Layer 6 of a small transformer language model trained on English Wikipedia (16 layers, counted from 0, width 64).
A neuron's activation on a vector x is SiLU(gate . x) times (in . x), where the dot is the dot product.
The model reads these tokens: "a" " |" " 200" "9" " |" "\n" "|" " 2" "8" " |" " " " |" " E" "st" "ad" "io" " I" "P" "D" " de" " M" "oy"

The vector x that enters this layer's MLP at each token. A number n stands for (n - 500) times 0.0084.
0 "a": 638 499 654 533 571 716 784 499 627 350 568 494 386 421 406 630 472 622 449 418 324 499 714 556 518 739 411 327 656 586 544 465 482 516 371 392 422 537 497 458 551 530 370 530 448 594 417 489 340 214 555 716 469 641 662 587 890 614 923 372 266 491 627 521
1 " |": 667 521 687 620 489 609 727 519 698 325 539 541 422 302 470 550 541 585 460 519 368 597 689 539 603 768 433 354 587 631 450 478 455 522 387 347 525 516 607 383 602 589 340 475 429 539 370 493 354 300 572 735 360 665 604 552 877 577 933 373 252 428 617 491
2 " 200": 604 530 653 523 424 585 620 575 649 468 565 521 485 397 356 504 604 594 490 502 390 586 705 593 492 718 450 311 612 606 491 466 485 665 456 333 506 565 610 418 710 625 412 416 438 532 330 491 423 273 568 804 347 712 564 522 939 583 875 368 219 646 642 602
3 "9": 611 515 672 511 465 650 687 585 665 377 542 522 450 324 383 564 613 607 469 559 396 596 677 558 470 713 441 428 687 642 510 433 455 650 397 331 558 501 532 449 553 677 337 461 471 518 406 476 312 320 548 757 363 644 649 561 935 540 858 331 223 595 601 577
4 " |": 650 509 691 635 481 575 733 506 704 310 534 523 464 288 472 528 567 565 457 562 374 610 678 541 595 769 421 377 604 637 422 468 449 547 406 337 558 473 583 364 588 608 330 460 460 540 415 503 390 289 566 755 377 641 607 535 878 570 925 375 231 452 615 491
5 "\n": 611 488 703 686 616 612 670 569 650 365 522 452 498 310 449 581 596 600 484 577 333 605 693 598 517 759 370 413 613 605 441 412 462 580 358 417 480 479 639 472 612 593 395 361 481 596 369 474 349 272 557 774 371 680 608 519 909 626 861 469 291 569 637 497
6 "|": 630 527 727 589 501 556 659 572 660 346 568 490 483 316 408 576 465 578 500 583 405 621 660 551 579 801 427 410 554 598 406 446 403 511 326 455 523 543 603 426 624 523 379 380 459 536 369 466 426 322 559 812 306 711 669 555 862 647 951 407 272 576 587 585
7 " 2": 597 506 696 613 470 573 701 528 632 388 575 449 467 352 459 433 570 605 490 514 442 656 649 502 470 755 521 411 606 563 432 422 490 701 412 304 415 635 612 384 644 609 366 463 509 495 339 591 389 380 613 827 368 724 619 582 905 568 928 377 299 592 667 536
8 "8": 596 521 730 558 462 576 671 544 668 403 553 515 437 303 388 545 557 576 525 537 429 605 667 558 458 729 444 499 664 621 484 436 411 688 391 369 558 599 559 417 570 716 310 458 488 491 360 492 312 367 564 768 371 679 660 569 937 569 849 365 283 632 624 590
9 " |": 650 530 722 659 464 526 716 471 704 323 536 514 482 264 467 529 558 510 494 556 401 614 670 554 575 788 438 438 579 614 411 473 406 583 387 357 558 537 596 349 599 614 331 434 473 504 358 497 370 351 598 751 396 666 600 545 860 601 936 378 241 453 609 496
10 " ": 623 607 663 626 442 510 701 487 636 431 513 454 502 324 451 493 603 529 460 561 321 657 595 584 517 719 420 379 640 674 453 424 457 626 360 331 472 556 530 371 583 608 349 410 516 578 400 529 301 353 524 797 414 621 642 535 921 553 915 453 234 625 695 535
11 " |": 668 543 741 674 451 533 707 471 740 344 530 499 485 269 444 530 550 521 492 547 389 650 697 555 579 786 446 442 598 633 407 478 416 606 421 356 555 524 602 366 602 612 342 445 463 510 400 508 375 342 600 753 385 651 601 536 840 574 921 404 243 477 617 480
12 " E": 615 544 679 594 444 515 689 421 730 408 591 360 523 321 436 470 555 576 548 516 391 674 645 563 596 638 346 343 633 618 465 478 463 656 351 367 459 435 618 473 594 492 385 431 517 491 350 538 332 316 566 841 384 676 649 521 947 491 879 433 322 596 678 540
13 "st": 575 506 636 592 614 474 652 543 725 478 581 476 534 365 328 476 431 538 509 595 404 620 670 543 567 695 464 473 675 575 437 537 477 690 389 464 488 481 628 443 586 570 357 397 413 562 387 602 332 341 612 838 369 673 659 529 945 523 824 275 295 671 714 492
14 "ad": 539 549 670 581 510 533 639 500 687 486 621 429 595 313 467 559 517 546 571 508 418 593 699 616 563 773 430 398 660 653 484 541 461 679 366 402 504 476 518 467 577 605 323 453 354 561 372 586 288 334 644 781 367 595 580 531 916 571 935 300 308 551 604 547
15 "io": 657 535 619 596 489 631 669 558 625 295 605 402 523 330 431 495 496 605 425 542 415 584 613 558 522 697 362 429 642 712 419 537 425 645 459 353 482 468 486 498 612 521 392 460 487 516 400 513 298 349 677 819 407 611 624 449 900 589 896 320 244 680 647 510
16 " I": 554 559 693 540 432 630 669 595 660 289 563 362 507 368 433 502 543 557 498 535 372 712 624 618 563 666 356 467 633 642 501 485 449 583 349 360 444 465 550 509 578 588 336 434 490 457 381 527 278 304 551 789 309 586 590 534 978 532 890 365 301 544 657 494
17 "P": 562 516 585 474 442 536 658 481 674 321 632 481 572 327 400 562 573 513 469 516 319 553 679 597 583 632 396 358 652 666 418 517 468 634 380 410 429 523 640 431 553 593 421 488 375 459 430 569 308 278 587 843 375 569 637 516 933 538 897 276 321 621 674 488
18 "D": 547 473 612 524 485 570 713 548 711 397 554 427 643 323 457 469 539 547 437 527 268 536 612 533 556 667 393 454 618 676 418 533 493 684 369 417 482 552 543 455 589 622 335 471 384 482 445 540 306 277 600 815 410 550 644 552 936 512 913 252 342 549 680 438
19 " de": 552 481 634 600 479 620 657 583 711 421 519 427 570 433 470 440 544 573 499 497 306 607 611 597 588 708 343 386 602 628 467 550 407 584 415 364 479 478 485 330 587 525 345 463 441 573 361 604 327 334 654 827 427 639 587 454 934 588 970 357 380 655 726 499
20 " M": 591 541 628 553 355 611 725 509 722 427 600 428 517 376 383 501 594 614 500 521 364 577 614 639 642 642 421 336 590 619 486 473 441 710 330 404 467 529 579 447 626 539 371 448 399 460 404 539 299 296 525 783 432 658 642 537 920 582 917 336 330 604 676 446
21 "oy": 607 520 653 569 527 601 640 531 712 348 541 476 483 347 405 520 522 616 595 475 451 591 715 629 589 616 343 452 667 635 415 547 469 649 442 397 488 467 424 521 580 572 398 511 438 459 359 574 320 319 619 794 312 650 582 468 911 570 941 250 305 630 627 459

Each question shows the input weights of one neuron of the MLP. A number n stands for (n - 500) times 0.0019.

n48 gate: 547 515 383 540 537 282 301 421 499 602 395 666 484 692 407 469 562 386 596 522 568 544 429 438 494 630 432 631 528 412 408 565 438 604 384 416 452 499 470 667 510 349 467 366 637 283 497 583 330 458 385 741 700 473 618 371 475 559 552 545 402 329 296 600
n48 in: 458 581 717 509 271 432 424 518 565 654 563 558 493 509 458 641 443 424 435 373 507 559 622 440 340 618 472 471 469 416 583 595 511 410 752 587 486 407 560 403 598 398 418 570 510 491 498 516 333 749 600 487 690 569 388 394 731 422 331 526 440 450 596 550
On which token does it fire most, and how strongly? 18 "D", at about 0.26

n137 gate: 650 459 698 319 521 429 645 676 481 635 583 541 487 448 499 575 476 738 475 839 696 324 534 472 398 343 585 522 518 342 547 392 572 469 407 594 449 450 379 365 653 612 389 385 399 377 522 428 476 381 390 415 525 612 604 619 473 639 344 449 464 585 529 325
n137 in: 580 339 557 381 654 492 594 592 381 461 587 634 349 531 465 404 588 568 455 571 413 426 656 532 503 511 560 403 539 323 596 676 438 316 393 620 597 381 510 468 416 765 593 523 410 413 426 485 708 478 436 664 489 355 606 522 567 430 353 603 359 531 487 435
On which token does it fire most? 3 "9"

n116 gate: 500 474 496 408 594 566 531 535 504 399 489 399 560 479 580 457 557 322 501 382 464 471 491 434 302 620 446 229 557 424 655 395 541 523 611 489 603 504 525 413 376 463 502 489 343 579 382 401 515 671 567 463 579 499 556 527 499 585 432 496 522 489 655 584
n116 in: 628 562 352 537 619 474 445 420 589 569 458 627 496 665 470 489 560 560 558 471 564 481 570 402 555 510 326 461 312 477 443 620 516 514 534 519 486 625 556 512 486 614 526 492 566 497 541 519 573 490 389 566 552 515 618 629 436 527 643 472 464 428 451 415
Its three highest activations, in order, are on tokens 16 " I", 0 "a", 15 "io"

n117 gate: 556 521 475 482 404 484 442 387 549 515 400 641 343 718 540 539 462 342 600 703 457 541 534 342 636 439 450 561 643 471 474 438 502 600 542 522 369 542 588 406 476 393 540 703 574 396 436 526 277 404 386 357 396 420 598 348 449 544 652 560 562 456 593 584
n117 in: 376 361 528 452 449 548 492 346 466 538 582 455 605 590 488 542 459 484 428 573 633 632 630 415 444 602 467 378 534 478 481 378 438 509 609 633 517 658 415 620 628 447 404 623 442 418 470 622 454 597 401 447 648 531 448 534 536 558 505 487 381 401 462 472
On which two tokens does it fire most, strongest first? 5 "\n", 15 "io"

n54 gate: 562 608 467 535 464 548 410 490 298 398 431 590 472 413 551 527 543 454 680 651 554 500 460 435 501 665 433 608 418 484 518 639 665 534 445 355 443 487 371 455 534 671 517 759 576 503 489 523 501 534 516 645 557 357 470 500 558 568 503 504 802 723 470 533
n54 in: 673 535 418 603 265 469 409 581 385 547 374 427 485 472 593 532 503 369 586 526 498 456 544 485 507 635 604 474 477 619 551 452 553 519 473 463 527 306 342 412 475 569 430 683 542 515 474 537 633 622 580 595 496 443 530 437 617 438 472 560 618 585 459 570
On which token does it fire most? 0 "a"

n43 gate: 403 303 501 337 436 226 694 604 415 305 751 611 330 360 441 424 615 602 388 474 323 364 305 373 501 525 481 408 518 466 347 361 473 606 557 422 411 508 427 494 452 380 573 349 693 579 540 467 529 581 617 356 516 315 415 647 358 656 640 431 385 344 382 500
n43 in: 426 644 495 553 530 496 522 466 638 502 467 331 434 498 574 397 471 483 481 654 648 479 476 719 412 532 516 636 446 427 641 528 568 504 479 347 532 550 345 528 371 401 428 671 427 658 401 342 490 720 554 506 386 476 620 567 661 435 518 345 805 482 602 492
On which token does it fire most, and how strongly? 2 " 200", at about 0.25

n102 gate: 507 451 334 631 461 464 588 491 513 483 443 545 538 500 500 533 455 656 590 351 355 524 514 537 561 503 505 466 584 625 379 406 501 480 510 511 549 364 712 616 511 673 526 274 457 415 631 370 410 380 425 363 522 337 466 430 526 530 401 587 453 465 352 366
n102 in: 497 502 483 492 416 427 479 588 474 551 508 615 414 497 573 487 483 442 288 429 464 459 552 667 609 446 498 488 441 382 480 586 556 511 621 572 502 464 376 301 506 556 379 619 535 517 441 642 536 551 439 712 464 537 496 628 359 340 592 480 533 470 634 746
On which token does it fire most? 15 "io"

n38 gate: 657 458 550 564 349 472 312 439 502 485 407 498 368 607 486 634 436 535 438 766 671 500 475 679 256 568 557 503 358 412 392 478 635 527 482 402 569 429 585 552 487 629 551 596 470 504 568 595 362 623 500 351 601 487 659 572 498 599 577 412 457 518 636 519
n38 in: 394 471 430 421 510 499 512 622 499 383 367 537 633 479 540 504 686 431 506 533 406 451 484 455 587 615 530 444 634 517 573 568 455 357 507 591 438 484 534 506 496 526 499 531 354 552 527 488 424 434 457 697 504 463 365 516 438 537 414 558 529 378 580 432
On which token does it fire most, and how strongly? 12 " E", at about 0.16

n2 gate: 572 456 457 490 559 618 491 546 572 515 621 536 522 574 548 557 440 479 477 535 442 589 316 549 573 484 294 539 545 564 652 620 385 656 624 683 483 552 461 493 548 320 390 623 668 374 427 605 756 428 510 488 555 447 393 439 522 392 489 548 444 656 682 354
n2 in: 452 530 567 439 585 499 619 440 556 473 457 554 593 358 432 645 453 444 457 548 450 561 625 576 611 476 451 429 366 423 646 464 405 463 616 466 455 528 447 651 484 446 520 391 317 576 585 558 536 446 520 413 485 675 383 542 541 395 411 519 435 507 330 515
On which token does it fire most, and how strongly? 7 " 2", at about 0.2

n34 gate: 503 524 433 440 493 567 563 393 402 578 599 550 522 587 507 515 517 479 393 483 487 559 422 500 577 428 560 584 227 559 629 329 408 327 483 451 528 492 479 475 555 401 343 699 424 516 459 484 675 376 408 591 451 409 455 461 528 526 551 430 364 612 565 387
n34 in: 451 478 482 496 520 544 559 501 472 563 467 511 445 569 507 599 621 602 522 615 669 530 515 435 620 614 328 510 565 557 533 604 696 343 514 534 604 433 491 512 508 574 526 549 437 449 465 453 535 602 526 659 589 470 631 544 595 549 466 710 545 404 364 619
On which token does it fire most? 13 "st"

n185 gate: 501 360 526 567 497 498 452 254 432 587 354 569 650 600 422 597 468 505 468 447 589 658 461 536 477 428 442 464 386 460 421 583 497 562 613 685 312 564 554 440 372 610 491 577 650 624 509 690 583 433 577 413 530 408 737 403 590 513 519 458 413 588 487 592
n185 in: 281 621 445 468 438 535 504 474 518 323 533 522 479 607 598 492 483 417 503 497 583 437 650 509 533 669 485 435 568 532 467 439 433 464 659 433 526 468 465 727 556 438 642 279 356 460 486 478 566 407 469 463 489 502 416 622 510 490 524 455 560 419 542 563
On which token does it fire most, and how strongly? 8 "8", at about 0.11

n151 gate: 448 570 246 551 650 334 463 471 478 512 426 742 590 543 493 622 622 726 476 706 568 488 648 420 419 435 604 481 438 581 583 580 502 290 260 517 568 376 614 596 510 614 649 597 619 447 312 517 717 472 423 456 551 402 570 509 491 539 593 425 236 513 583 498
n151 in: 476 438 365 564 440 548 603 412 610 431 488 427 404 534 370 363 504 592 498 526 445 566 488 409 286 500 606 437 521 632 657 371 426 531 543 473 547 418 468 622 495 550 488 432 603 564 590 468 554 345 361 517 525 486 466 353 602 576 384 585 521 574 415 346
On which token does it fire most? 14 "ad"

n40 gate: 377 493 407 590 486 572 341 512 325 613 525 506 478 543 418 633 496 615 555 541 439 476 439 695 729 509 350 561 332 440 613 341 426 491 496 535 701 469 611 440 651 609 494 577 552 545 268 444 457 631 348 582 492 434 535 742 557 629 576 427 877 415 547 536
n40 in: 593 468 495 434 436 638 510 319 421 491 642 530 355 455 495 676 608 505 516 624 462 523 450 455 685 712 389 526 490 546 532 553 562 547 612 597 489 509 582 614 563 490 635 601 462 501 541 475 476 489 446 675 659 482 615 707 534 440 475 549 747 455 377 455
On which token does it fire most? 20 " M"

n140 gate: 591 713 477 535 448 414 558 565 613 603 383 513 604 508 400 485 458 560 742 421 390 424 588 528 724 426 647 523 496 357 447 493 515 391 509 472 640 608 649 626 746 533 547 433 620 265 520 550 709 601 590 626 493 493 329 454 547 508 428 487 518 727 496 468
n140 in: 319 559 749 572 621 567 483 635 461 478 427 527 473 509 487 502 593 501 549 364 467 430 573 514 486 402 563 498 611 535 471 464 443 317 601 629 512 514 380 707 414 565 524 545 579 280 550 401 480 435 509 377 424 527 362 456 595 559 559 573 398 558 590 465
On which token does it fire most, and how strongly? 21 "oy", at about 0.49

n90 gate: 577 615 544 588 477 461 573 421 374 484 506 502 405 380 373 501 518 506 385 537 610 475 640 618 440 539 387 481 546 406 396 645 594 474 552 430 478 598 487 435 463 472 442 635 565 442 486 748 428 515 567 460 586 405 561 532 470 381 386 500 634 549 675 463
n90 in: 497 402 563 476 653 583 613 437 542 412 447 448 534 587 590 433 516 550 529 449 372 451 456 505 457 591 554 424 429 495 512 475 501 463 325 467 565 363 474 611 582 497 512 498 527 450 581 357 538 357 511 326 467 394 541 457 509 583 485 437 422 556 389 529
On which token does it fire most? 15 "io"

n22 gate: 410 427 494 444 472 502 529 566 498 286 696 388 601 439 675 522 597 609 501 475 667 516 333 514 365 503 556 241 635 406 434 564 432 395 704 562 399 613 453 282 453 482 662 547 531 457 489 453 390 392 389 386 380 458 561 426 463 361 672 510 630 377 513 407
n22 in: 405 508 506 570 393 509 577 460 513 484 391 455 478 519 476 540 420 371 395 395 485 557 538 548 553 484 610 418 801 247 304 428 385 428 642 580 373 459 367 452 563 589 463 635 272 450 474 525 406 516 559 378 592 609 562 602 358 409 510 481 340 527 486 482
On which two tokens does it fire most, strongest first? 5 "\n", 6 "|"

n15 gate: 646 501 525 453 317 472 482 327 516 545 501 380 405 458 407 462 456 507 541 399 497 382 436 458 604 582 449 458 463 600 649 372 487 491 446 589 538 398 466 559 538 442 420 400 482 549 506 433 500 580 630 409 524 541 349 524 468 336 618 518 466 559 449 606
n15 in: 441 505 547 533 597 464 442 615 539 371 352 449 527 613 478 472 542 437 490 552 659 603 418 634 621 479 572 465 716 387 433 482 507 587 616 327 557 515 514 457 438 446 573 602 426 450 482 535 502 469 442 516 468 468 627 579 627 698 397 563 642 420 577 469
On which token does it fire most, and how strongly? 12 " E", at about 0.13

n68 gate: 525 570 597 720 371 459 371 386 623 534 560 541 619 533 332 676 403 541 560 575 577 585 519 534 365 625 594 527 676 393 567 425 503 554 440 468 620 753 519 419 423 583 468 440 527 387 579 462 626 585 439 704 588 406 559 541 392 486 435 560 410 327 447 407
n68 in: 532 587 644 636 440 435 467 356 509 495 582 565 640 467 467 456 551 541 520 586 407 552 615 532 462 556 367 454 404 621 604 411 508 397 384 414 332 494 572 280 543 468 343 478 515 535 553 549 459 660 543 447 618 517 433 466 254 391 461 492 368 452 482 373
On which token does it fire most, and how strongly? 11 " |", at about 1.8

n131 gate: 281 500 425 525 512 680 369 378 561 550 487 484 747 436 438 468 554 533 567 574 440 639 517 520 649 491 470 626 475 515 480 440 386 589 492 562 531 636 466 406 468 591 348 616 546 524 395 517 589 454 529 452 436 443 497 408 405 694 470 494 427 620 337 660
n131 in: 397 497 455 622 491 543 638 534 468 516 462 609 410 565 464 379 535 430 480 505 528 548 415 582 582 514 522 498 506 459 539 515 328 563 421 558 418 587 562 518 545 557 574 566 574 487 521 645 396 694 416 511 476 560 613 475 562 581 503 702 492 457 443 451
On which two tokens does it fire most, strongest first? 8 "8", 0 "a"

n55 gate: 216 404 269 573 394 481 392 379 477 538 606 529 664 513 578 591 593 597 612 741 554 565 434 553 489 662 691 639 631 483 618 288 674 547 615 320 669 375 498 490 592 446 655 407 585 539 602 545 736 182 512 651 317 459 557 410 305 589 481 352 437 383 707 661
n55 in: 601 504 504 490 589 636 429 355 735 544 613 411 434 295 439 411 445 461 614 474 466 471 745 428 510 580 499 511 357 510 560 595 650 433 498 630 347 648 397 459 620 452 472 689 548 630 549 353 358 559 530 375 373 546 402 606 543 597 415 385 734 672 549 428
On which token does it fire most? 2 " 200"

n190 gate: 447 544 467 388 657 652 654 476 511 524 691 534 496 328 558 501 567 510 343 631 420 477 304 435 375 576 536 419 427 430 433 498 634 554 394 487 535 288 492 592 554 262 517 538 516 439 473 429 634 280 496 476 530 331 292 435 401 355 447 245 465 558 792 474
n190 in: 315 278 479 400 379 665 402 339 590 546 681 443 575 471 621 493 604 550 587 566 435 499 488 669 538 337 581 557 495 524 532 344 456 449 502 502 470 492 541 367 531 614 546 583 630 551 492 363 552 538 612 582 566 344 508 366 608 360 566 591 403 384 527 483
On which token does it fire most? 18 "D"

n160 gate: 482 490 508 575 651 608 452 451 494 526 479 467 623 458 422 414 522 507 428 479 451 439 556 477 543 598 400 456 385 555 475 365 392 412 649 446 440 473 488 494 544 425 503 304 554 566 513 441 607 446 497 504 400 447 601 512 377 553 490 365 514 422 534 464
n160 in: 425 450 529 534 519 511 491 524 444 532 449 417 561 436 465 462 586 440 524 552 426 509 494 448 541 531 499 492 506 402 419 463 510 425 514 444 452 412 417 458 411 458 515 462 430 445 588 526 616 490 565 561 432 623 547 430 481 564 493 450 561 540 602 492
Its three highest activations, in order, are on tokens 5 "\n", 6 "|", 19 " de"

n109 gate: 595 443 607 510 546 511 463 466 579 558 498 522 417 557 498 420 484 355 594 690 525 522 464 576 368 464 409 444 432 519 479 455 402 405 517 535 412 380 492 561 353 555 638 434 679 554 489 666 588 588 448 535 551 384 503 454 572 673 550 564 431 497 543 495
n109 in: 368 461 529 404 544 641 538 537 596 402 643 574 550 452 635 506 528 377 575 468 526 468 599 445 567 506 569 485 464 453 496 523 336 518 592 499 550 650 501 466 599 465 545 540 514 590 573 460 317 453 601 518 426 478 399 437 516 548 411 652 486 494 621 441
On which two tokens does it fire most, strongest first? 5 "\n", 19 " de"